Layer 5 of a small transformer language model trained on English Wikipedia (10 layers, counted from 0, width 128). Numbers have three digits each and are written without spaces.
A neuron adds its activation times its output weights to the MLP's output. To switch it off is to set its activation to zero at one token and run the rest of the model.

Output weights of the MLP neurons that the questions are about. A number n stands for (n - 500) times 0.00041.
n4: 489383496730484639690394694574456374327687465533979636438507178542415358422566460817432580496496558478528572293171440408557480496619701423492605557440842570460375483663471633696468471393469523540586496438603360492471585665469621409259504730537439638437704677720633389373389384431606397514608438496405561764552689518400477573432340482525431357385379653670648534482396515346572519507547
n14: 442342380706620421523836734438308393363438431639604560546489518598584659714277480676564393438482764518595690255461421555540617418404489403422617677504625286452269486455630685530606414325757424443613267355444564515464446541625467582379466557515633504533619788736511447454666389406456536423575519640406689466573589322437470689511303325521726359462783472587365417482246489615514504489493
n17: 444472481698781608357458282549438614676258389371418642343546653559240680153456423456577474356720757542461481577532377316275379369394211464552383527565527320586528550419515416756427407623359516672693422473514310488467480684551730650496488176523638331390539564668380570426474411478638567399574492359378664359285626575493630507573644440326285346425735467366523550544667477301681473552533
n22: 531638699530508405455417654361458262492578415546241342444648504740601444427569533660515405438671456539370385327627471369397434547321558299739540564533436551303202518575550463351507526455636436447642421523363219567509618339351648346423333548310419548531524535707762640468545772565419347441223697717616600320461461669410235682568504527364458696520678474504385544455239238633749731435378
n35: 445284350329586334673542594440471661399534590384525344574477458543352539616461464648558555468451728436479489455196598500418640739658504415197644504572333384666591732473537362399540521482314554638565415554468352397570582545818605332475385570635743609406233474447758569415413453585368437532532686597795600454694243422486539810264232440394570414566698543609561542467365421474292327452489
n40: 520623571523562592640595321282584426592436674541477492563610418203466382742802790555418536204524397553655368410547716488460202479524394561560550521474407585605415477575452773264664346484584848657368229169353461562674610393487619587622558500610540479671335544337757325639696559759509616387566698567450454609448612123613698653311265536742579455416327434361446309520345582426496550512504
n95: 632540461376554489480473524320212707512599420592561410309719399492480619741560729692452403204362343473525480325290446268686598500527365442700594236537369238483528442516417399361544624327278536441493537762621559442576352643599599726597496619293568651419406687234561547488474377474318651573720424682287401630469610348647663313578460702440485365707281434492559543660546477666418433633571
n103: 672402362852638404649608658318345608450541343557279380424161213462542605410479591629708655577955695578640417710641191476451401484300463485548679458530673509417436454604556834340328518504605508386578561510461739327580509414546395525573663554472308475467537746451821596500594338684343412344403365517730643546419549564609626500547547629425611241719405562643567550595459684525627487677337
n130: 485598444548671373369337418555777543516662512344283782585629559306549431306377471361492523442645434476551138587582394461341571567445174335621496223638464405344562728608458562476417265376601339496496529598433406667655549678468298520489284649418367698629404387673646367464625500446560300519318362613509814597593496651432435324663352574637641200634389481415472532527170496429405584616691
n176: 525553474386291618580375348525476619526682436522660625459329730728752571316360326542702472492478295518406441511424370421404396401656347476500554522659305528422702473526340389703315468465597407633594414370459503452544409566391703198609210145402516421543467482642703526616510468500524464510375485698605481519399452557618646466647489410256468580688463354203485385282340515701486377496436
n229: 414428493517393643356456553609445650455861557446467662575566580560654609608713593382584390435406382380473286287412563414640558596289584483728592645364421656676576483400536531470556278625343560391604543343434479423348542364538524541480336736442328857304596331755479560669461698518460547552382553403452653612511620704483534592718248403493330428496448524737459478563383478548278295633525
n231: 575529665580509784378520593660688471546455588725327484442665670496567542460437470558314272559375858540418574663500343385650560569552617662222413657195562380292306523586381428442198469531172309578720500226504581414394450593479500459712327198520496321552602548532644380596585735318363710554574492297344682587708558560558696621636276368520331381696480319296664541566641488605406558560476
n237: 335456453529325343488368480458438580508816528595457496639485550661666650563508671365768627472660355312390345531480686628643496527420389288630679449594429475731796686360339311354592402445425571500376377527664375523672528392630234481475176421565458247382481553649473563808548589620437553562525650602585528637367475402515567450611632678764399341464419390575718387481324642531522375210493
n242: 401382468390623405484669431720589372540201484295377343584434395476098552602318512467590250647434856753392488739679517726636591386500582558541493512546592346262687438417294765379623556693584716376730546477274437504543557246540404453405595644593466576430453569632461460348511485462436531337487544464491492604635526412351588835507712446598451568624630574363393611301547640578349329630455
n263: 297380680620408470764403640238604587638756584454647799583515619563480852584608740577533664456763613615433461442576570523550610461469489633317650567651298677558468393520384853532474683412374528504361812656311529442760648380385547446536805496481408698546341614619610610437423504676387297511360520449487366264633424647566480249467548473373452437536550409678496453541515508381511488443504
n313: 187615617545278330459624270270355737573298361457598695508398259399317703539471454372583431587398655504656516345611521620306379532661457397400563572513833539534558621692473409646560644508447362451692348838489436377595320658500421381224560496465280289304624671508376762613542397408780616410419183366630722371609574485489435537454661570607435246565520538443520540553500405409561548566642

Each question names a token from some text and the token that comes next. It shows the activations a of the neurons there, in the order above. A number n stands for (n - 500) times 0.018.

Then comes g, the gradient of the next token's log-probability with respect to the MLP's output, scaled to length 1. A neuron's effect is roughly proportional to its activation times (output weights . g). A number n stands for (n - 500) times 0.00074.

"an", then " and"
a: 514503502504496537482508483489502541502498509495
g: 524623370485423469473271399544767638637414419403368473580376352538465758458496342496523390468497633342263723560377442442476539461627540496287463644440588181501377233653529489605547641719312389463649611552238573724455486258573465524563560426561201427399386326568514497433246517510411439543618623558403634598584434446567557472514460402497534444532477436680486538504289756659515652397532
Switching off which neuron hurts the next token most? n231

"en", then "ce"
a: 397478513499497518486486495518532509499434499443
g: 617387433421534252516705563531594434544526678560337381619406493504526539829566601438550423604618439541435482664362369499396376463477621147561342580664571387422469702527556552522557414686701542292548617576784672524435375448547411647536467446566346483626499365392468349412561565526485488500561407637757644598470411705734430606592482471663689435642462569540481189522653417412673438288649
Switching off which neuron hurts the next token most? n4

"al", then "m"
a: 500500496480523603491512505525521483500486472514
g: 587264697575531682638576463307540538519588595682437468414538396508707311367359402739389349463167468540261347302440431455537258687420558466457377456470433304591355576464445428519493546782326494329358621419438511635534306470449550481441468417632506538489594629527459371598449386321347544467434702437468633572432587528416401743546240467419592442652686417598792460455526436603442602465382
Switching off which neuron hurts the next token most? n263

",", then " n"
a: 510523499518497518504497502501509498489496530427
g: 628675530418454648491395653417592352334439445401468270545471748485509318563425705514675540362543478529498412368518558642313455820291428508629581396567329504666694580621653593314417479562305846524433316580653516439531611377577516478565722619462742515544690450496514404403494363499549609364373654593568543601502314408348508339519307666404600290606561631468617545590539527293505567571552
Switching off which neuron hurts the next token most? n313

" and", then " that"
a: 521487482491624506501473506437489497508492497441
g: 502429327444619186513452480700731547738538610496543523656366554358354511541557513432460342472356432467540588557392513414550722432473616371412508575626660382458480530397576464495531430517465414514523691667470511458292350461399476312379412410481652714539670395762441719462126504354431513515533376396490542390503380309490681664530320286741320309439381706509445605465272445354540451472428
Which neuron, switched off, raises the next token's probability most? n313

"g", then "ent"
a: 514495494501548499705480524507486525483500494497
g: 477514485552656257555601288484506447286635437600471553471318575343428561393499373718521543267333535416539837574345518551695669479605344423472696462583366581530490449801732387162586543547498426363694525789549275556654484692519521643452611415604617596607554413454512518508545406389517444630322533623615406542465558432596466310481668620439237495514592445475649634533491513603510459434636
Which two neurons, each switched off alone, lower its probability most, in order? n95, n35

"as", then "is"
a: 444505516487487497488493490365489499486492502493
g: 404560539459655438531722533323696388529520341280477335565664562539479367570550577433280375538386552462512454580294646581656579421526582411496626517732429469391525479586489386421327957535548500480384725409579638676420550516489305501553795606579512508609658466150504647611363457385591557623614408485580717462553465529469417538623216630524382430398518449468463461511426493329573758467379
Switching off which neuron hurts the next token most? n176

"a", then "j"
a: 524494514509483500482490504502500535493524464489
g: 301511537237548531360466673396535621646643365529425529483306431449472444595499526537481276384337503485371579538584424666464391594341320156464265552447291605441644562471584477558342391457481318484532499488390574415494511574477366537506433380467346739465664426333603619490511701730509671483766512453519791345485611413364351502503403693476747507292508495480415753518543435586269592642462
Which two neurons, each switched off alone, lower its probability most, in order? n263, n231

"her", then ")"
a: 517501500495496522489525502482508509494540500504
g: 583486629445446431635561406628690409324402408352472454595621597706632467459438332414554252625391372405381669600563628563398601525553588371713428323439429442304385458487401526410451692360706493182615407462475427214638489553382475604616497547403504462656809318513561676542446471697619702698455453441376422268479644395279501527469466416430602578534544643353536403414735556387353405424550
Switching off which neuron hurts the next token most? n242

"ou", then "t"
a: 506507514422492552531455500500500500463469482496
g: 516654193412468556531676358493359597388609320570666668521590593324584608373538460487329408560503567482517369652443484557372580589346383791439614511518518566653396617502519382432572567489684428788398314543541532694507586487483329550634590510680395564506372425628437532519470647512545390396890374404217489521553538350609664449573454478352727408541391315247509508484641475349727588645511
Which two neurons, each switched off alone, lower its probability most, in order? n22, n40

".", then " S"
a: 537510521480490497505499508413500971539496495514
g: 628649479555594600543326524379161563458300443471361590441268704499732498401519575630443567439511550514660249408481478358538633304543658494525515735384467379593534552597424509658506329736404414640222395531372613543543492554374549397546271417416377613478390471617480571427531629517618474645646384431503615685682538527442393464582725521257752472569582489464548302338277632592354465657518
Which neuron, switched off, raises the next token's probability most? n176

" P", then "ol"
a: 502494592499497510496500503503500507519502494500
g: 442577721489408458494624329620426315559390354459544481381586683586393608400500613494480481472531575431560249547594451552604769481667335374787513499213371438672358465563602418366465690549340644273503388703369545475517674425451417586495601279571668476420417375556422282511572398295495472648306514649414666349471554738539498495514576787395551401434256560634664535620485439530587568654542
Switching off which neuron hurts the next token most? n17

" M", then "an"
a: 506498526507405496493486480490531486510481505519
g: 507425481424532539501415405490490452576442666566608599508378626358585423571604392504272544359250647468486628456583381451481315624628352313514341628296414493573481436439437397510344553660535595674522426503752594573422348552418374643636364637657410369536680442477512413535336418401700494612452418609650501570389412421677688531576956334483377421452630529338323417642644572646772275524382
Switching off which neuron hurts the next token most? n35

"r", then "im"
a: 500490535413495503504481501531507473498492492502
g: 499530403380421424507487503473617488586733387388370734545587474530654575675637493579480276402418506677460246297481644702606516504446491515532385560604418578548501521690736708668402332501629471558664406387639398619640493536555428468356651532504406590516191356485397292566433492384535285350362480522654597288720451321510280505698630653820506585574453463613546374415400627522359454551417
Switching off which neuron hurts the next token most? n231

"m", then "."
a: 510501494485379505486475500505509514489500508431
g: 604617411713695637541722424607497383427483365597604400454464599373507516495680499513534572516588591756706728820375649565592410491511544289385814557711624402509520406574434606348555481473402578399362577349249483409401304428360610639580638740545443561665683378430588547227483794478544381389446558611496557497363670424463428633454529294520560473569564537415505415472481422655449403351507
Switching off which neuron hurts the next token most? n313

"at", then "ive"
a: 502511484603492501507482505493508519447497506515
g: 532675531301559546474642453644580636442420360545494280257362310539490514610513658612523448500593468577534520697447480374438585631784620731612423454666504444589495562575349407481475714624537227625740475596501386714270454445549490385703193529537550540683585440578493374312363490339541528544382502548513635346445436457413275436355592543653412437643562341403660683329554552626532277594413
Switching off which neuron hurts the next token most? n22

"e", then " as"
a: 495521536510510518532514517497524498483409503503
g: 374569446526632685527573667541368350546488546423439483539520299712335164367478394410452396516328453417546672510578519666266611477591640494564532297519495402447590370595424344443455578557544468671222511642634454559644527575640526434641392627462647493401496264312585496732524321774764540555585535470448619458532563561497471615670425508390582427382382405245381334412529736370607275576649
Which neuron, switched off, raises the next token's probability most? n229

"e", then " the"
a: 501510380469495414490499522498490518501501507495
g: 403559505561580209535541773323540492479544379406611698507752530545388505381351439557431409463550383380711506481401528369446570378461462211544562619465785327489343321478533664555408620745733404623813421463725472442533475491446443610458479572557436417345344323508469577677548575594631502376564271327471386335441515215577560514461533410593541536687625566638477686588415488469558427435715
Which neuron, switched off, raises the next token's probability most? n17

" f", then "e"
a: 512494489516497482494505509513516501496498497528
g: 576504418338448443431576521710644590624545294367502537394573546316461580631481375412429767733698498343411377446529426404470377556536394463616622448493835493652513381393475361621694652540480500494718445569576619461599613444582348590480409672519185520237519364563425677603466564524476651504664296427632472392464662495507570303466618608566260603640492421588481462580453729473780452361301
Switching off which neuron hurts the next token most? n313

"l", then " a"
a: 540491502590507481497520509500488513491533439521
g: 405602315524482228554765605652627510427378630505402493651494488637533235638440493558132616616564475396421559604255351433602422530662543640673515560453585363495526390598715596353448406602423553396400348593709619404429558499345626577614380631409529632726598720522532651527271369546394776419570429487389583473456365405420656662519504489598585558670604617442377413412521332509465373368382
Switching off which neuron hurts the next token most? n263

"an", then "at"
a: 505514517495501500542507792490508505487530548495
g: 609526581621641597361330278312472550568599555351526400421407690624431590650576586471448688408467483370508324592527270524546591530634590636710726341628379606504450502531607666510613592485194449622751741490472444248541555555504425340485477488524553521342539585544682679709478568559438265403054350596462659389432531421465411524549409497461436334484611349601472455529475679573633516484623
Switching off which neuron hurts the next token most? n130

"at", then "y"
a: 501499501523526506503472507501590531517499488509
g: 589443309338393519383684377476462418320438349528647690703525443585510581529691559508658583592471484627094421606393575660594539362620245642374422605634357307637581493479647545602527432472373489390561456491280376415456471426409520706424498711447580795547283680450442647558574461500459542724467536721345536691401612586662381501482414288375419500542513686747533532563454468590455420540510
Which neuron, switched off, raises the next token's probability most? n231

" (", then "in"
a: 519499501477492487500499501524577493501500504497
g: 390455632590490572398392390496534761473523485585624594408567461523221616564350321414449373348491392498496530287628431530427914496493511595691569486581485599524564565589916501648636318587710423568490596510692525387566552428376422504688563534352407511350551374556424579518505438316486531634478546488242408668492347376601319525335468497583448390594426625355601207501533514666395398636724
Switching off which neuron hurts the next token most? n229

"a", then "ith"
a: 509502501524502517486509492500516500498508517504
g: 506457424686476768494550402584623530599610425475286595418329350597412397477657528461801449472523383636424691441654435526285563430478583294685521378401224547432069340590654489360545500622485352496337568562391745551432385354478537615507391576604588546584559467280518578727293569503377468449441608384519489316481385556568443286552684538397341457479663621549417474453548271436513580399569
Switching off which neuron hurts the next token most? n22

"ard", then "c"
a: 500518487503513506509515488494467508505468504485
g: 512388643552427726517491421494367451389456647758492416628452616450562618478338525457556580277457369578384479579379452544337381468299328464389594470440388620525326533525481729565651660385531640217512567513619691465554539594662618350609663491406717209437485585525527558420518436342410464668352391400568733291448471498617247451566440706642508570612204463506624441534707385496679499285611
Switching off which neuron hurts the next token most? n242

"at", then "ter"
a: 508501501482499502499453521484500520502502473526
g: 490700667340604762685688409319400410495660516272587507513422603337555385321517564462457218471829570511625606233661619520440361515525661738563495453422466467559462517548501626404411473419547389656557445602514380572420657498481586666445661341692799419701505357541455708501463684522668601614543684544437302592508391379586562478287418456429578465443556387471586513273533612580413625505490
Switching off which neuron hurts the next token most? n103

"'s", then " for"
a: 526514472553509494517567525523504515532499506500
g: 520314679338463540582293585641710445582513574705369251522618413501328351497547497729467348505268511575387758695542580431584563537784601698441645523363516582658393549612575292373532506576393379548494448486309548481505488458511495598434514418641531536518443619528456490613633666240385442513658629666398625317671516562501287461515436613490488664385293540373344418603650477733336593719430
Which neuron, switched off, raises the next token's probability most? n103

" was", then " "
a: 496493690496496502497499518513500525517474511481
g: 643446458536515470494498368642325642376495189616398666405551683443631395504457708734477596617683633556710587382354556379437499334595205557707559590436439478401588442381559570390462290644326454598624572589399633563497357613430468643578471362405583565466655563580546495560533524256633571322389558525500326525702285264603525416579226617557432241502466565626614624411559616386356477617416
Switching off which neuron hurts the next token most? n17

".", then " V"
a: 498514516648494498506517494499498476499499501387
g: 496613656501455536629373645475499554373465373452381454297192374487488401240604720388416387383362617594562507556514544390555652531561442212543445642661433448333753428648663336457577357601443449590568313502553349370511383449669529544500412510559453549547509617454406290639681636506472594538445627412472313630632495594407403449725598530604553754490372490411677445383557343396815638791516
Switching off which neuron hurts the next token most? n22

"o", then "o"
a: 495510481477520364498524050500497507508502504511
g: 532456461501225576408483339587357388353640700461555519279686560415513419492645477543339402492388452224694316276448460552541518368504517464369691592459714623562378490528700482506576414382556468457570265465687702486587639622591499591558549497498501370388655540477487528258502535535229213378734750465532410452469591517529638501318669400643468311411615248646461426424580337651575472514528
Switching off which neuron hurts the next token most? n130

"ing", then ","
a: 524505498498493576448484454483469507519509509488
g: 379557636482552638502382473653687374537461325525419771579494808401414411530475455507562574600549524519542437708364448564597435483678690632553344689425376536383408384560276310635559599524414595212457412336505274414522417550392469729548684590717559634334662364333546450477552578374346579533392741340572387618306438530303366602415540455593678575405606336492554486415316640633436434592381
Switching off which neuron hurts the next token most? n95

" P", then "er"
a: 496501588499488506490493495503502504514497495498
g: 426430444390380505359529683453488319411410354589559522472272463584235408646686414544407388393478495495455445501400515398808598535518562479394560513581675370501481414336352461677555417302640494527693405542407463518646512704764252461339361491585289692633513370525494652544729600504339565490284210496468422595419592623674556529506579524551567443753502482591524473597234543268659609517333
Which neuron, switched off, raises the next token's probability most? n17

"a", then " K"
a: 513498506498493515516481562515527415486527532488
g: 678465523540594497437773682320470597342310657362320602406500424466427560418600636392474594617498592365712664664466648335551379494430383452321478542426560454658560371527511393083331435640436383615306459602455472599656615379565646490382468443477437360599418587263326348315703422599475430401701504569321384500381457471528558672553438592559621441715537645332328583414273461486576515592464
Switching off which neuron hurts the next token most? n40

"ition", then " of"
a: 486524483400506563498501482524500508455478502530
g: 541475484578452249739657621379205419570452581397622463384541530587506286620362553622539191639820450479403487560405646532769395529345222638733584360578522477460504555592522709616639460695538523615344411430470686507417623501487340330486502689466596532545597708467525473518369485514550516460468392765405322485316494374432496569514602286474348410442599522492295382423426647373459475615521
Switching off which neuron hurts the next token most? n40

"th", then " c"
a: 514468510510496487501511501525499524517488476523
g: 217460562741687475566509537520447233449634492606321689470492498470679482213358542439585625549499375548492594678491702465676667451512396574598560537457542653760465483607314722531758535403508493628744410551504518560638375611627553414476470766608537438379646481566556358277480482542432642332372442518388530388477579419361551689744514327509499611508483471472713456339441443334738414587621
Which neuron, switched off, raises the next token's probability most? n14

"os", then "it"
a: 499370488521496489506405552523498488491442604507
g: 311542430579614418310555418580599472524645446390681413447487593741473782436256360538565711432367526586233599446525570452491473388501502584518551623505379483437641305689685605689599616481605417526402622331590599610376617418298727424442445422207438532448679468497469504725608381224568381399652417383517465411429664493534367363535461432317534647391795488386365341384431346540430493570570
Switching off which neuron hurts the next token most? n103

"nd", then "am"
a: 528507501486508497151490500522514519532497508522
g: 571572599554640411329488516586639442592504471516798476474457627486646545524446526525621639467743439408385374221506334371564625376646217604366442506328531579508357599514535604405319280310494569658720760437600561363396502481373410652520455483376471393788419451397538555790587582401299384461412339594603606417465410480515312368622607567371695474525573626642437422624599346723408594409466
Which neuron, switched off, raises the next token's probability most? n95

"a", then "i"
a: 512505517494491499481499487487506506498522502499
g: 456468681459573456442579450335556610492844476579583669672257619361679554554279376605563492576651393542437437287659598437349479581516437340437428596346460548604483852528544481477460590474451480528497466407589621640367649758492489383436513333594561592406380232599589627673449505314531511359419641437599463615525465572385427301453349331592532559409409219311596522684724413537292344499437
Which neuron, switched off, raises the next token's probability most? n242

"j", then "a"
a: 502492478498485511520504494481509448502500490492
g: 467629571518410587390624329693413450355463392687596491528630458309317552371549491335346566796621467505678462615613512224570533456597550545520360506401522370309528488497273540635529561457616566450335454483776522563479476550651608368356350460521480463564375687508525478439800679451510529568522788391514318297516502487745481381579748423411415397718617456294548512379706600496571287538648
Which neuron, switched off, raises the next token's probability most? n231

"en", then "re"
a: 424509435508509494483491503505524495504510488527
g: 533223455549672365425488478553621675525562288671606470374546578600611170373618623507269459482233570681414525435550684515565481624224466490400548389744407590281650506445518518405499500513521540578357445659687438516475534500507506613656540547400570317386720686345498434264428565496588628563514630361655479546609357427373511556538368713487403658292424360279364405498457526570340271542519
Which neuron, switched off, raises the next token's probability most? n313